Layer 2 of a small transformer language model trained on English Wikipedia (10 layers, counted from 0, width 96).
Take only the direct path to the model's output, skipping the later layers: a vector added to the residual stream pushes a token's score in proportion to its dot product with that token's output vector.

Output vectors of the tokens that the questions are about. A number n stands for n times 0.023.
"ão": -13 -5 7 -35 20 42 -22 17 2 -11 12 -5 44 38 -11 0 -10 18 14 10 -63 2 1 -1 -16 2 25 -22 26 23 3 1 -1 2 -10 -7 -33 -12 3 -5 22 42 2 3 10 37 -1 -13 -36 30 24 6 -2 -49 -3 -12 -14 -2 22 3 -19 -12 0 -16 -11 12 -33 1 -38 -8 26 -18 27 18 24 6 -1 -17 9 -36 14 -15 3 -4 -7 8 19 -4 -7 21 -12 -22 -3 20 -6 -14
"arily": 5 -52 -33 1 22 3 0 18 -37 1 35 30 -2 10 -20 24 27 24 24 -5 -16 -6 -28 -47 -34 8 29 -20 -14 12 15 3 -49 10 32 -47 26 17 -51 24 4 35 -23 -16 19 21 -1 -21 -46 31 7 3 3 -50 -31 47 -44 5 -8 14 4 -1 12 25 -36 -24 -19 35 -4 19 -11 57 34 -25 5 -1 9 -44 15 41 12 -52 26 4 13 18 2 -21 -41 -9 -18 12 16 -15 51 26
"ase": -17 -8 -9 -4 23 52 -12 4 -7 -34 12 -22 5 -9 -40 33 5 -13 -8 0 10 5 20 27 -4 27 0 -22 -44 15 -4 -2 -17 10 1 1 47 -33 1 18 13 0 -30 -2 5 -2 -12 14 -20 -13 27 -4 27 -30 20 -9 6 31 19 -1 -10 0 -27 -11 8 -13 -9 4 16 14 -17 44 25 14 5 -35 3 11 -50 -15 -9 -21 -2 18 -7 -17 15 -6 -29 -1 11 -5 11 -1 12 27
"ivision": -17 -20 -22 -6 6 36 16 0 -21 -22 49 -7 -12 -15 10 8 20 13 -8 -17 -44 1 -10 -6 -10 -27 32 -6 32 -2 -8 27 -25 25 -25 0 0 -2 22 29 20 -2 -8 14 0 8 4 -6 -43 -4 31 -33 -32 -27 -18 -3 -53 21 21 3 37 -15 19 0 18 21 -24 11 12 -9 -15 37 13 9 -2 -4 -36 -41 -9 18 16 -26 -16 16 43 8 23 12 5 0 -12 -7 35 22 0 -45
"el": 13 9 27 22 15 34 1 -8 7 -6 -14 10 -4 10 7 7 -6 -4 -11 2 -4 19 -9 18 -19 -27 15 14 -1 -16 -2 7 31 -14 23 -10 1 -2 -34 -11 15 -23 6 1 6 -8 7 -12 -14 -13 6 6 9 3 -3 -27 -21 17 12 -5 -4 2 -25 28 -11 16 -9 -24 0 -17 7 -15 -15 1 -7 30 1 5 12 -13 20 -11 11 -11 17 0 -12 0 -22 24 18 -16 -13 -21 -27 26
"ument": -11 -13 -19 -21 -1 13 -1 -22 20 3 -30 4 16 -24 -31 3 -6 22 -10 -4 -42 -21 9 7 -28 -25 9 0 -4 27 -7 18 26 4 6 -36 16 -6 -20 -26 14 25 -1 37 34 7 -1 -4 -45 49 30 -16 9 -22 -14 42 5 38 -1 11 42 -3 16 22 28 -7 -16 14 15 9 0 34 -12 -16 -19 -30 -25 -23 -19 -8 -1 9 11 25 -13 13 22 -8 -51 -5 -7 13 18 19 -38 -3
"self": 3 -13 -39 -18 27 28 11 -22 -35 15 13 10 17 53 33 7 44 -8 -24 35 -30 -7 -19 -24 -2 11 29 -5 -10 13 -64 29 -19 0 1 -20 -7 11 -25 7 8 14 -30 5 17 15 -8 -56 -16 14 35 1 2 -28 17 1 -27 -14 -7 13 -30 -8 4 -7 17 8 -2 50 -6 45 16 28 14 -49 6 -5 -4 1 -9 -12 23 -28 -19 9 12 -16 52 -11 -30 -2 -36 25 -3 14 -2 -3
"Species of": 6 -59 -33 -43 1 -28 -26 -4 -18 -34 -19 -16 36 24 -36 0 46 -14 3 35 -42 -43 -14 20 19 36 18 -17 16 47 -42 21 9 -8 32 20 -33 45 -8 44 -2 49 -3 -40 92 42 9 -12 -67 44 29 -14 -2 -51 -27 -26 1 36 34 31 5 -8 -59 -13 51 -30 -24 -2 6 17 34 -16 -15 36 2 13 -6 -3 -22 3 -11 -19 -10 -37 0 26 17 -28 21 -34 -40 9 46 38 -20 11
"til": -4 -63 -27 -33 -7 13 0 30 -37 -9 35 -32 15 -7 -15 -3 5 14 -31 -14 3 -9 24 19 21 20 7 19 33 -8 -30 -5 20 3 31 -5 -9 17 -26 -23 -19 20 -7 27 41 -8 -16 -31 -33 -22 -1 3 14 -36 -7 25 -62 14 42 6 -30 -6 -20 16 18 10 -11 5 -27 18 6 13 -6 20 -8 51 12 -9 3 2 44 -7 7 30 1 3 -12 0 -37 -5 -8 3 34 19 -14 1
"ague": -8 -12 -67 -22 22 60 -8 34 51 -26 -38 2 -19 -10 -30 33 16 -22 1 7 -15 -20 -20 14 1 -2 -14 -4 16 22 17 -5 -20 -27 -30 8 17 -38 -10 -3 32 22 -15 17 -18 3 -1 1 -30 11 49 -21 -3 -44 -13 -7 -7 18 47 -1 -24 -12 -24 10 12 -1 -2 24 -26 3 -3 58 32 0 29 38 -13 -23 1 -37 3 -29 13 19 0 51 46 -18 -6 -3 29 -1 -17 -11 3 -13
"ing to": 27 -30 -14 19 -35 -14 26 32 1 -18 11 -31 -18 -14 7 -11 1 18 20 5 4 -2 -16 7 -5 -22 38 23 -26 8 -11 -3 -12 33 -9 2 -7 -17 -2 17 -2 50 -31 -9 -5 -4 1 -36 -21 5 35 28 -20 6 0 3 -38 11 17 9 -37 9 -3 -13 -21 19 -18 -5 -12 9 21 13 -11 3 21 1 21 2 -3 34 15 -4 4 9 51 -16 16 10 -31 -27 6 -3 -16 -25 9 -8
"Ge": -14 -7 -28 -10 27 -1 13 -32 -15 -2 -20 -28 -8 -9 20 -12 -21 -8 -7 9 0 -11 5 16 -2 32 4 3 14 22 -19 -24 -17 -8 -6 -5 -41 1 9 16 -4 32 -14 15 40 4 -6 21 -26 -22 24 16 0 13 9 -3 -10 16 18 21 2 -8 19 4 7 5 -13 -36 -1 -3 10 8 2 -13 42 -13 -1 -10 45 4 -6 0 -17 7 39 17 -22 -17 10 -24 -18 -36 11 34 7 -14
"y,": -10 -3 -20 38 -21 -9 5 55 -8 -18 -7 35 9 -1 -30 13 -1 0 13 18 -18 6 5 -31 -7 4 24 18 2 -17 23 10 -14 -9 -10 8 1 21 2 22 -12 -6 -19 9 4 -31 10 -31 -16 -12 19 18 -2 -12 0 13 -2 10 18 9 -31 4 20 -6 -11 11 -17 -17 20 -2 17 4 3 -18 4 19 10 4 -38 -6 -17 -41 19 7 24 2 -23 29 2 -33 -1 3 9 -12 -3 2
"porary": 0 -53 -21 -32 2 -5 -5 -5 -14 -10 16 42 -21 -20 27 25 21 32 -16 -17 -13 -36 -8 12 -12 34 26 -39 25 -25 -32 2 21 -6 21 -11 1 -4 1 9 8 34 -21 -16 11 -4 11 -28 -42 13 30 7 -27 -20 1 36 -47 9 4 27 -4 -6 6 54 27 12 15 -15 -22 -20 2 63 25 -5 28 -16 7 -10 -9 16 12 -40 -27 -14 23 -22 -2 4 -34 -34 -4 44 4 14 13 22
"load": 0 -17 -20 -37 31 -9 24 8 -24 -8 17 -4 3 -14 14 10 -24 35 -22 4 -18 15 -7 -22 -24 7 -14 -18 32 2 -37 17 33 12 -39 -15 34 0 -20 23 32 -25 -31 10 -3 26 -9 -11 -19 24 44 -43 -4 -2 -20 31 -14 1 22 22 31 3 9 10 22 2 -38 2 11 55 -12 8 38 -41 12 -17 28 12 -30 7 16 -18 -33 12 22 8 48 -7 -48 -21 -38 -24 17 -3 -7 8
"iest": -32 -20 -25 -21 -7 -13 21 51 29 -11 8 16 -10 -6 0 -21 -12 0 0 2 -41 -4 -25 5 2 -5 41 2 -17 -39 -9 -7 -37 -18 -10 -44 2 13 8 12 16 -4 -39 13 19 11 63 -17 -27 -16 25 -35 -2 -26 -39 33 -11 -17 -4 6 -12 -8 15 25 20 58 -8 -7 -6 -3 28 14 13 13 4 15 20 4 -12 28 9 -39 18 -4 5 21 25 8 -7 -7 0 -16 36 25 -7 8
"ami": -7 -31 1 -18 11 -3 -12 29 18 -4 4 2 -5 -23 -2 18 3 16 -18 34 -22 -4 -1 6 -11 -6 18 -17 20 12 -12 -31 -2 4 20 0 -29 -8 -10 -16 3 18 -24 3 26 1 -19 -15 -35 -12 36 36 -19 0 -18 17 -23 7 24 6 -1 2 12 17 4 -23 -44 22 29 31 12 -4 13 -10 3 -18 11 -10 -17 -19 19 -7 19 7 -1 -12 15 -11 -2 23 -1 20 -5 -8 -12 5
"ev": 21 -13 7 4 0 -4 3 8 9 0 9 -14 -2 45 -1 2 -21 -16 -41 -12 -21 13 16 -14 -17 -21 -11 -16 34 6 -18 4 7 2 -1 -22 -21 -5 -5 -14 24 -30 -9 -8 -20 0 -6 -3 -20 0 21 -15 -18 -13 29 25 -16 8 14 -3 20 -5 -2 16 16 14 -12 -23 22 -2 2 -25 -1 8 16 32 -11 0 42 8 5 -8 8 17 7 10 7 21 -8 0 -6 3 12 -8 15 -21
"artment": 2 -14 -6 -12 21 43 10 -1 -2 -21 -10 -7 -11 6 25 18 32 43 -16 -9 -22 -14 -6 32 6 42 21 39 32 3 -2 32 -24 26 -30 1 15 11 -64 0 6 -7 -27 3 64 19 5 3 -32 2 12 -10 -11 -31 10 11 -44 11 15 12 8 -15 0 7 34 3 -10 -3 -41 -3 9 18 -23 -34 -10 -34 -20 -22 -39 -14 -21 -49 -3 0 21 -20 42 -6 -37 5 -22 20 56 27 2 -29
"2": -14 -2 6 1 1 4 -9 -3 0 5 -32 6 -18 12 12 -17 -15 -14 -4 3 15 9 -13 -2 5 -6 -19 6 14 -9 -9 15 33 -11 13 14 15 -5 7 -8 15 1 4 9 -3 -25 -19 17 2 -9 2 14 11 -22 -18 5 -8 -26 -8 9 -5 -14 14 -21 -19 1 4 8 -1 9 -13 -8 -5 6 11 -17 20 -4 1 15 -18 -14 -26 -6 14 15 -7 -17 32 23 16 16 18 4 19 17
"raft": 12 -24 -16 -24 26 23 6 18 2 -29 4 -4 -39 -8 -40 7 20 2 -11 5 3 11 -1 -24 -25 -10 -4 6 2 -14 0 -21 14 25 5 -14 28 -9 -5 3 13 -28 -25 -16 12 28 2 -3 -35 -8 21 -11 -22 4 -2 -1 3 17 25 7 14 0 -23 9 18 -8 -31 6 1 -16 -1 19 17 15 65 -24 -3 -31 -49 9 -11 -3 10 4 4 -4 -17 2 -1 11 33 0 51 25 32 -3
" Arth": -11 -48 -16 -27 -38 1 7 27 -21 -10 -21 -16 30 9 -43 2 2 28 -6 53 -46 -37 21 41 9 -7 29 -6 -13 -1 5 -21 16 12 -25 0 21 -20 -11 -37 7 -21 9 24 -2 35 19 14 -25 19 20 3 -24 -29 24 -12 4 25 19 26 21 -13 -25 15 31 -13 -6 22 24 -1 -13 -35 4 -17 19 31 -23 -6 -35 -33 30 0 -13 -12 31 37 -5 -1 -9 -25 -17 -2 48 8 45 -28
"ign": -2 5 -31 -22 1 12 27 -1 5 6 12 22 -42 -12 17 -1 -22 2 -12 -12 -6 -20 13 22 -2 -1 -6 -20 -2 -5 39 17 12 3 -33 -29 30 -28 -5 -7 17 -6 -33 -6 7 -27 12 2 -21 -12 16 4 6 -27 12 4 -23 17 9 -1 30 -4 -1 29 5 3 -3 -1 8 -3 -5 22 25 36 0 28 -13 8 19 -12 -13 -9 -1 -19 -18 36 -4 0 -9 -15 20 -16 0 -2 11 -6
" fem": -21 -9 -7 0 11 7 -24 22 7 12 11 -23 -13 12 -23 37 -7 10 2 13 -19 -7 -55 18 29 -18 10 -9 6 2 -22 4 25 -17 -8 1 0 -8 -38 -4 23 -10 -25 -4 40 -7 29 2 -16 40 0 11 -8 -50 -14 25 2 3 1 23 -16 -5 0 5 5 16 17 21 -33 -12 6 -12 17 -10 0 -4 -28 11 10 8 3 19 7 23 40 4 10 -11 10 -28 -43 7 -22 -1 5 10
"aper": 7 -12 -4 20 -30 15 23 -3 -11 -23 -15 10 15 -6 -2 39 -2 -10 6 26 -9 -21 -13 -14 -19 6 9 13 3 29 -5 19 12 -2 -33 7 28 1 -48 2 -17 -7 -8 9 53 11 25 -12 -27 0 35 3 -9 -61 17 2 6 0 -4 2 9 -11 -25 15 38 4 2 9 -15 8 23 26 -19 -14 17 -24 -2 -20 -53 -34 18 -21 4 -8 47 23 -10 -27 -8 -39 0 27 11 10 -18 29
"etition": 35 -29 -13 -10 -20 46 6 -15 9 -21 -9 11 -12 21 -23 21 16 26 -5 9 -16 -4 -10 -16 -1 2 -10 -2 23 7 -1 17 -5 -25 -9 5 17 21 -25 17 14 13 5 14 7 6 -3 -9 -42 -6 33 -30 -21 -23 2 33 7 7 0 9 14 -15 -40 -3 11 6 -5 -1 -19 0 27 33 -12 -5 12 3 -32 -30 -38 16 38 -25 -13 -6 -20 27 20 -53 -8 -30 2 24 37 4 18 22
"ys": 27 19 -31 18 3 -17 37 41 -22 -7 -1 34 4 -43 -22 12 7 -28 -2 -16 -21 -1 -10 12 10 16 26 14 6 7 -15 31 8 1 -9 -4 -15 15 -2 29 1 -20 -41 23 4 -16 18 -13 -24 -13 21 18 -8 -11 25 -19 -8 0 22 2 -4 1 -20 21 -23 -10 -7 10 19 -14 12 -17 4 -7 16 -2 -11 -13 -16 -1 17 -20 4 43 -9 -3 -1 8 -4 -16 1 -33 9 -11 10 -5
"istor": -25 -27 -21 0 -24 24 40 2 -14 21 5 -41 17 22 -10 25 27 -13 -14 18 -25 -34 6 32 50 25 23 -17 6 0 -5 22 4 5 -47 -20 -1 -44 -27 6 40 8 -26 23 28 -10 3 -5 -32 -7 24 10 0 -4 22 -12 -3 11 12 22 21 3 1 24 23 -8 1 26 -35 -32 7 8 15 3 -1 -9 3 -35 -2 -55 -33 1 4 40 24 14 27 -21 -7 -32 -25 -28 21 8 -1 -26
"ider": 11 11 19 -8 1 22 41 36 2 0 -8 27 -3 -23 -32 -2 -26 12 9 -7 -16 -18 1 27 16 8 6 -19 17 11 -13 42 -1 23 -6 10 -1 2 -45 -1 27 -12 -29 9 25 10 6 -16 -17 -2 32 -23 -30 -23 27 0 -9 18 6 5 23 -17 -23 -6 13 -21 2 2 -23 23 0 27 -7 -3 5 -7 28 -10 -8 -39 -3 -35 10 15 -17 3 8 -4 -2 -17 45 -30 -6 2 -34 -18
"Population": 3 -55 -22 8 -38 24 20 0 -24 7 0 -54 28 -18 -33 16 -24 1 -31 35 16 -35 -1 27 62 -5 -7 34 21 -29 14 3 19 -17 -54 20 6 -3 16 -1 31 35 2 5 79 10 -21 -17 -42 -7 40 -16 -7 -28 5 14 -37 29 19 33 34 -25 2 47 -6 -5 -36 1 -27 -9 4 24 -5 -14 -27 17 -37 -29 -35 2 41 13 8 20 59 2 -5 -11 27 -20 -37 2 -12 39 -54 -2

Each question shows what one neuron of this layer's MLP adds at an activation of 1. A number n stands for n times 0.0042.

n337: -5 8 10 2 -17 -14 4 -10 4 1 29 3 -8 -11 10 -6 0 -6 5 10 4 4 -10 1 15 -1 -1 19 2 4 2 -10 27 6 -23 -4 -9 -6 -18 -23 -13 18 -7 -11 -12 -19 -13 8 -6 4 -8 -2 -1 6 26 -10 17 -4 15 -23 10 4 18 15 -3 -4 -6 -9 -14 -8 14 -16 4 9 -9 -10 6 8 10 9 -13 -15 7 24 14 7 3 2 7 -13 5 16 -12 13 1 -16
Pushed up most: "istor"

n24: 7 -21 -10 -23 -6 -34 -7 12 -11 31 -29 -38 -29 8 4 -18 17 -50 -4 13 3 17 1 15 8 -17 9 3 -9 7 -23 49 -15 1 25 10 8 41 39 -13 31 -2 -17 -19 18 6 -19 43 9 1 -16 6 9 6 32 -15 3 6 27 -26 7 -18 -17 17 27 -37 -33 9 43 7 14 24 -40 11 3 -12 -11 -38 -17 13 -3 44 -4 -22 -31 10 17 -31 -35 -15 37 -12 -14 2 46 7
Which two tokens does it push up most, strongest first? "Species of", "raft"

n232: -6 8 -2 -21 11 -18 9 3 2 18 -2 -17 -6 -5 30 -44 7 -3 0 16 -35 -1 6 27 12 3 18 -10 11 -24 -20 -39 3 -19 21 5 -55 -7 -20 -3 16 20 0 8 -11 -2 -18 17 30 6 26 -19 15 2 14 9 18 15 8 -29 2 26 0 23 -15 8 -2 -23 -14 34 3 -9 -3 -19 -4 -21 1 10 -10 18 1 11 8 -2 -8 10 -27 18 -24 -15 23 -3 23 16 -8 -12
Pushed up most: "Ge"

n357: 3 -9 3 23 3 -33 -2 -22 14 -29 -34 1 -16 -13 4 21 -20 -21 2 6 -4 28 13 -20 26 -15 11 -36 24 -3 -31 28 -5 8 -10 11 62 37 18 -11 -18 -17 -15 11 43 -40 9 -17 5 -19 -23 4 -16 14 0 10 -9 29 31 -3 32 -37 31 -5 1 15 20 -18 -27 -39 -22 -13 1 -1 -10 17 -1 -15 9 18 19 -14 -11 -12 -12 3 1 14 2 -24 19 6 -9 13 29 15
Which of these tokens does it push down most? "ão"

n371: -13 0 -3 11 -7 -18 -14 -12 4 -10 10 -14 5 13 -5 9 7 -23 -4 -11 22 10 12 -19 5 -20 2 15 6 -17 20 -1 -33 -2 9 5 2 -3 15 30 9 15 35 18 21 -18 -25 20 -30 -25 51 -33 28 -30 -3 -1 -14 2 3 3 -21 -14 -7 -3 5 -3 33 -17 -12 9 -9 -2 -7 20 -36 15 8 16 7 26 1 -7 1 5 -10 -17 21 -3 21 -6 11 -7 -15 12 -9 12
Which of these tokens does it push down most? " Arth"

n121: -1 -37 35 25 -37 19 -21 -11 27 26 -34 3 9 -12 -31 7 -8 -20 17 8 3 25 -20 -6 -15 16 19 3 -19 -16 13 3 37 -12 20 7 -18 -16 -34 2 42 16 -15 -20 18 24 11 -2 -26 15 37 -19 8 6 3 -40 25 10 9 13 -24 -4 -45 4 27 -36 -9 16 -6 1 25 17 -4 -20 -10 19 7 -20 4 29 -19 17 -10 43 -9 -6 2 -27 13 23 22 -20 -8 13 -36 -32
Pushed up most: "Species of"

n95: 4 -35 -23 -10 -6 -15 13 -9 -5 -9 3 28 -7 7 15 30 3 6 -18 15 -12 12 11 2 26 19 -4 5 18 18 13 1 6 19 -14 16 4 -19 -25 7 7 -19 21 -12 -8 -8 -11 -14 -37 12 2 0 -41 36 -10 8 -8 12 -7 24 -21 -10 13 38 13 15 1 5 -8 11 -6 7 -17 28 3 -3 -4 1 -16 -12 31 -10 -8 -1 0 1 -10 16 -11 -12 -9 -10 -30 7 -1 12
Which two tokens does it push up most, strongest first? "porary", "Population"

n199: -3 -23 -2 14 9 0 14 -4 -33 20 19 -8 29 10 -13 3 8 1 -3 29 -8 -3 -2 18 -9 7 -22 13 1 10 -19 9 -15 3 -21 4 22 14 2 -32 17 -25 3 16 6 -10 6 3 -25 27 -3 27 21 -16 6 6 9 -9 -45 21 11 -7 5 -3 13 22 -2 18 -20 -1 -25 9 12 10 24 -45 -19 -20 -7 0 -10 -15 3 21 -12 4 1 -25 -5 0 15 4 -3 -1 28 -30
Pushed up most: "istor"

n358: -13 8 -3 -18 -4 3 20 12 9 -25 -7 1 -5 11 -11 17 -6 13 -3 18 -28 25 -8 -21 -6 5 19 10 -3 4 -11 8 -11 -44 -6 -2 9 -5 12 -7 -39 -9 -4 -3 -8 4 11 -13 -16 23 -2 -13 -12 5 -9 16 -5 -7 0 -2 34 -7 -3 -1 -7 2 -1 6 17 3 2 22 -6 18 -2 -9 4 14 8 -10 -3 -16 6 13 -26 6 -14 2 32 -35 32 -13 -7 26 3 21
Pushed up most: "iest"

n104: 0 -18 45 2 9 -5 9 -9 22 4 22 -10 -4 -21 -26 -7 -11 0 0 5 27 3 20 -10 -5 3 5 11 -5 -8 -15 6 29 -19 -18 -11 0 2 0 4 -25 12 26 23 19 -3 -7 -5 -2 -19 -34 -9 1 14 11 21 -26 33 -9 -28 -15 5 -22 -4 -4 2 14 -19 -24 -8 15 3 8 21 5 -20 1 4 15 40 -17 25 25 20 -12 11 -21 10 -39 -13 -16 10 17 -13 0 -10
Pushed up most: "til"

n172: -10 -15 8 7 -21 1 -4 17 -3 11 8 -19 6 -6 -3 -12 -19 -10 15 -9 -31 9 -3 3 -7 31 -3 8 10 -19 15 -6 8 -9 8 10 4 -7 -10 8 -11 -5 5 -16 -6 21 44 -5 5 -2 -10 1 9 -11 -15 -7 -4 7 17 9 -33 -20 8 4 29 22 15 -3 17 12 -17 -18 -19 -6 9 17 -1 -24 -2 23 -19 -17 -6 -19 14 -25 17 -7 24 -16 17 19 -8 17 -8 3
Which of these tokens does it push down most? "ument"

n245: 5 17 14 -15 4 18 19 -8 -22 1 7 -12 3 -1 18 21 9 -9 -11 -2 -18 5 4 -19 2 -11 -5 -10 5 11 -2 2 -7 -2 -19 -10 23 1 -9 8 -13 -13 16 -10 -17 -6 -31 25 25 -22 -11 22 -9 0 -26 11 -3 22 9 -19 -12 -12 0 -26 6 7 16 -20 10 19 4 6 -9 28 12 -5 13 18 -2 -4 -8 19 16 -37 28 18 -16 -26 1 -14 -13 -19 -17 23 22 -4
Pushed up most: "Ge"

n201: 4 -31 31 12 1 6 -10 40 4 -6 -4 36 -4 -9 1 12 -2 15 -5 -16 9 20 20 -16 -8 -7 -1 0 -14 -35 -11 -3 8 -12 9 -31 7 15 -4 9 -12 -10 -27 -4 -36 8 -5 10 -36 -2 -4 4 -7 -5 18 1 -9 -8 -14 34 21 8 -20 18 -15 2 2 -5 -19 -17 -9 27 25 1 -14 8 -7 10 -10 -2 -21 -4 10 -9 35 -16 -7 6 15 5 8 29 -2 16 0 -36
Pushed up most: "porary"

n57: 24 -15 1 -20 13 13 -14 -8 -1 -7 -1 19 -13 28 25 37 15 3 -26 19 0 13 5 31 -11 -11 -38 -23 14 9 -14 1 -16 -1 -8 -10 18 9 -72 -3 33 -7 -27 3 -6 12 13 25 -46 -29 25 21 -29 -29 24 29 1 -46 14 7 -5 2 15 -3 -11 4 2 -6 2 -2 40 2 0 17 4 -6 -11 -2 -22 21 4 -7 -5 -33 9 10 5 11 -12 1 -19 12 26 -2 -31 -3
Which two tokens does it push up most, strongest first? "artment", "etition"

n310: -15 2 -14 -15 15 1 -12 2 5 -27 2 16 5 20 -12 -34 -12 -1 -6 6 -6 18 -25 -12 22 18 -6 2 -17 -5 11 -23 11 -7 0 35 3 -5 -5 -7 -17 9 24 2 -3 6 -16 22 15 1 -16 4 7 -8 13 -34 10 -13 27 4 37 13 -15 -20 5 -6 11 -25 3 12 -17 -14 -16 11 3 21 6 30 -13 2 17 7 -4 -9 -11 9 -5 24 6 -13 7 -3 20 -4 12 -13
Which three tokens does it push up most, strongest first? " Arth", "Species of", "2"

n53: -11 -39 -32 3 22 -53 22 -18 -1 31 36 22 13 10 33 -24 -53 -22 -1 -13 -37 14 -41 5 13 42 -43 4 -33 36 32 -35 -7 31 -14 15 -17 19 13 3 -5 22 -18 -9 -8 40 -24 3 14 24 27 -21 23 -13 -6 -11 -10 -6 6 -13 -18 -2 38 3 55 -9 12 1 -5 53 -6 -4 -4 -1 -13 -14 4 11 -27 -10 -16 32 -40 1 28 -22 25 -18 14 8 -6 -18 4 -16 15 37
Pushed up most: "load"

n278: -13 -2 15 8 -2 18 18 -22 4 4 2 -30 -5 15 -5 -14 -14 -11 0 -11 37 19 14 25 31 25 32 -21 -31 11 15 10 11 -23 12 36 35 -18 -12 5 5 -9 -3 -20 -23 -17 -7 40 18 -6 -14 -1 9 10 -11 10 -18 -22 -3 17 21 -1 -32 -19 -31 -1 -20 -4 13 -11 -1 20 -18 -3 -17 -5 -14 -5 -19 5 -18 0 7 22 -35 -17 -2 3 3 42 6 -8 7 -26 -5 17
Pushed up most: "ase"

n312: 38 2 -13 5 -9 -1 29 -34 -3 -38 -13 26 11 28 -26 4 -34 2 -1 -25 -12 29 3 -14 -5 26 7 -3 -12 2 28 32 -10 -11 2 28 -15 43 10 29 -17 -20 -21 16 -8 -57 -11 18 -29 15 15 -46 -11 4 -39 25 23 -2 30 27 -14 -11 -22 -3 17 35 33 36 -40 9 6 0 -34 -2 -7 22 -27 -17 -7 7 -5 7 -20 14 -14 21 -7 -11 40 3 -13 16 6 0 -21 0
Which of these tokens does it push down most? "ami"

n28: -2 21 15 7 -34 -20 17 -4 -17 12 41 10 -15 -15 -7 26 25 -40 -43 -14 -11 0 13 8 37 1 -21 10 -11 4 1 40 -15 -16 -7 -12 -25 -8 54 -1 8 -5 -21 35 -22 -16 4 -1 -30 46 21 -23 -34 -26 21 -7 -4 3 -14 -3 10 -20 -34 14 -8 0 -6 -1 35 22 -6 10 11 34 -11 26 25 8 -13 -31 -13 13 16 -1 -2 22 17 -6 -5 13 -18 -23 11 -46 1 38
Pushed up most: "ys"

n347: 8 -8 28 27 -9 -3 -14 -27 -10 1 19 21 -17 -22 -27 11 29 0 -12 -12 31 -14 12 -19 -6 -24 31 31 7 10 10 -7 -10 8 -9 8 -20 7 -9 -13 4 28 -6 -17 7 -15 3 38 -5 3 23 14 0 3 -10 8 -20 10 -3 41 -21 22 -3 14 5 11 -12 -18 1 -12 9 -9 -30 -10 -11 10 -9 4 -12 -1 -2 20 20 -2 13 -15 -21 -18 7 0 -21 -15 -18 9 -11 -7
Which of these tokens does it push down most? "load"

n262: -5 5 3 -18 -12 23 21 -18 5 10 -25 -16 33 -9 -1 7 -17 -29 -16 12 -22 -44 7 20 27 16 -1 -39 -25 -13 11 -28 25 -26 -33 27 -12 -10 -15 -10 -5 -1 -12 17 40 -13 30 17 -10 15 -1 -29 3 23 20 20 -4 28 1 14 22 10 9 7 -6 -7 -5 12 -3 31 25 -25 27 3 2 8 -5 27 25 -51 -34 8 4 -2 -2 -27 7 -16 5 5 -12 -12 -8 -16 -12 -4
Pushed up most: "istor"

n22: 1 -9 -28 2 9 2 -4 9 2 2 -14 -4 -5 5 -20 -18 -4 17 -38 -5 3 9 -7 16 -1 -36 -5 35 5 11 13 0 -2 -16 -2 3 21 6 2 8 -8 7 4 24 5 10 -1 20 -14 12 8 -23 8 -19 16 -8 -14 -16 0 -22 4 -11 -4 -4 -18 -21 21 9 -2 -26 0 -9 -9 -5 -10 5 0 12 -1 13 -4 6 -2 15 2 1 38 26 8 29 11 6 -20 7 1 0
Which three tokens does it push up most, strongest first? "ague", "Population", "ument"

n20: 4 13 6 -28 39 -1 -5 -12 24 -15 -8 9 -26 39 35 -8 -25 31 -1 -14 35 4 -20 -31 40 -13 -8 -3 -9 18 10 24 22 4 32 -3 -25 -14 20 -51 -4 -12 -12 -27 -3 -4 11 -16 -9 14 -11 -6 24 -58 6 24 -6 6 23 42 -6 1 2 3 -22 -9 26 10 -18 14 -12 -3 -31 -30 -9 1 -17 -10 45 20 -15 36 -32 6 11 -6 -2 8 27 -11 -23 -20 27 -24 -14 6
Which three tokens does it push up most, strongest first? " fem", "2", "ev"

n261: -3 5 0 17 -28 -7 -21 -18 -11 13 -4 15 11 2 -2 23 -19 11 26 -12 3 1 -4 -22 2 -1 -17 -6 9 -15 6 1 1 -1 15 4 1 14 20 11 -4 -4 29 -20 5 -3 0 4 31 -9 -16 -3 17 24 -19 -12 5 -28 -14 -10 -9 31 -14 -12 -25 21 3 8 0 -31 -16 -4 -18 -4 -19 -9 -10 38 29 12 -13 15 10 -19 -25 -24 -4 18 14 -8 13 -17 17 15 21 16
Which of these tokens does it push down most? "ague"

n182: 10 2 -19 9 12 2 20 6 -1 -29 -11 27 -31 -12 -35 20 -16 28 17 10 4 27 -21 1 14 -8 -9 -3 26 3 -25 23 1 -25 31 -2 3 30 6 -1 -2 1 -17 -16 -29 21 -13 -1 -21 -23 0 1 -5 11 -41 -1 5 2 7 43 34 8 -10 -12 -8 -16 5 26 -18 9 -7 -11 -33 -8 -3 8 8 -32 14 -1 38 -27 15 -19 13 39 31 17 13 -24 -3 -14 3 -11 -11 -2
Which of these tokens does it push down most? "ase"

n18: 6 9 27 -10 -8 21 3 5 40 -15 -11 5 -4 30 -5 6 7 -20 18 17 -5 -8 36 -12 5 -9 -8 -18 15 21 -17 -6 -35 35 -6 -15 36 25 -41 5 34 -5 -3 19 -15 24 -28 16 -2 -29 -15 -3 -21 7 10 6 -6 -1 3 1 16 -13 -1 6 16 -4 22 -4 -15 -27 12 20 -26 -7 -22 -32 7 14 3 -1 -13 10 -5 -13 4 10 -9 -18 -10 33 -4 11 -11 -1 -25 -10
Which two tokens does it push up most, strongest first? "artment", "ider"

n44: -7 19 -4 -33 -14 6 8 -17 8 33 -20 -7 4 -4 -6 22 -2 -10 8 3 -14 10 -27 -1 12 23 24 30 -21 0 -50 24 16 3 2 -9 -25 -2 12 0 -4 -17 7 -19 15 -18 3 13 -24 -20 22 -2 11 -1 -5 28 13 -14 -20 -6 12 5 -13 19 -10 -12 -11 -14 23 -14 23 -10 -14 11 -19 -2 12 17 -18 -9 11 44 -14 12 -2 -21 6 20 11 -30 23 2 -7 -2 14 -7
Which of these tokens does it push down most? "arily"

n241: 8 2 27 21 3 -1 6 -4 20 10 1 -13 8 3 -18 9 -15 -9 -5 32 35 -18 19 2 -4 -16 7 0 -3 6 4 9 -21 13 -36 -13 0 -4 -16 -13 -6 30 -36 1 28 21 0 1 -17 1 -16 -13 -20 -12 -19 8 40 37 7 9 -2 -11 -11 22 18 -10 -42 -5 -21 3 -17 -5 -6 -12 -19 27 54 -3 -3 -7 16 7 -24 2 -28 15 -17 -22 1 13 -17 2 26 -4 -6 -13
Pushed up most: "Population"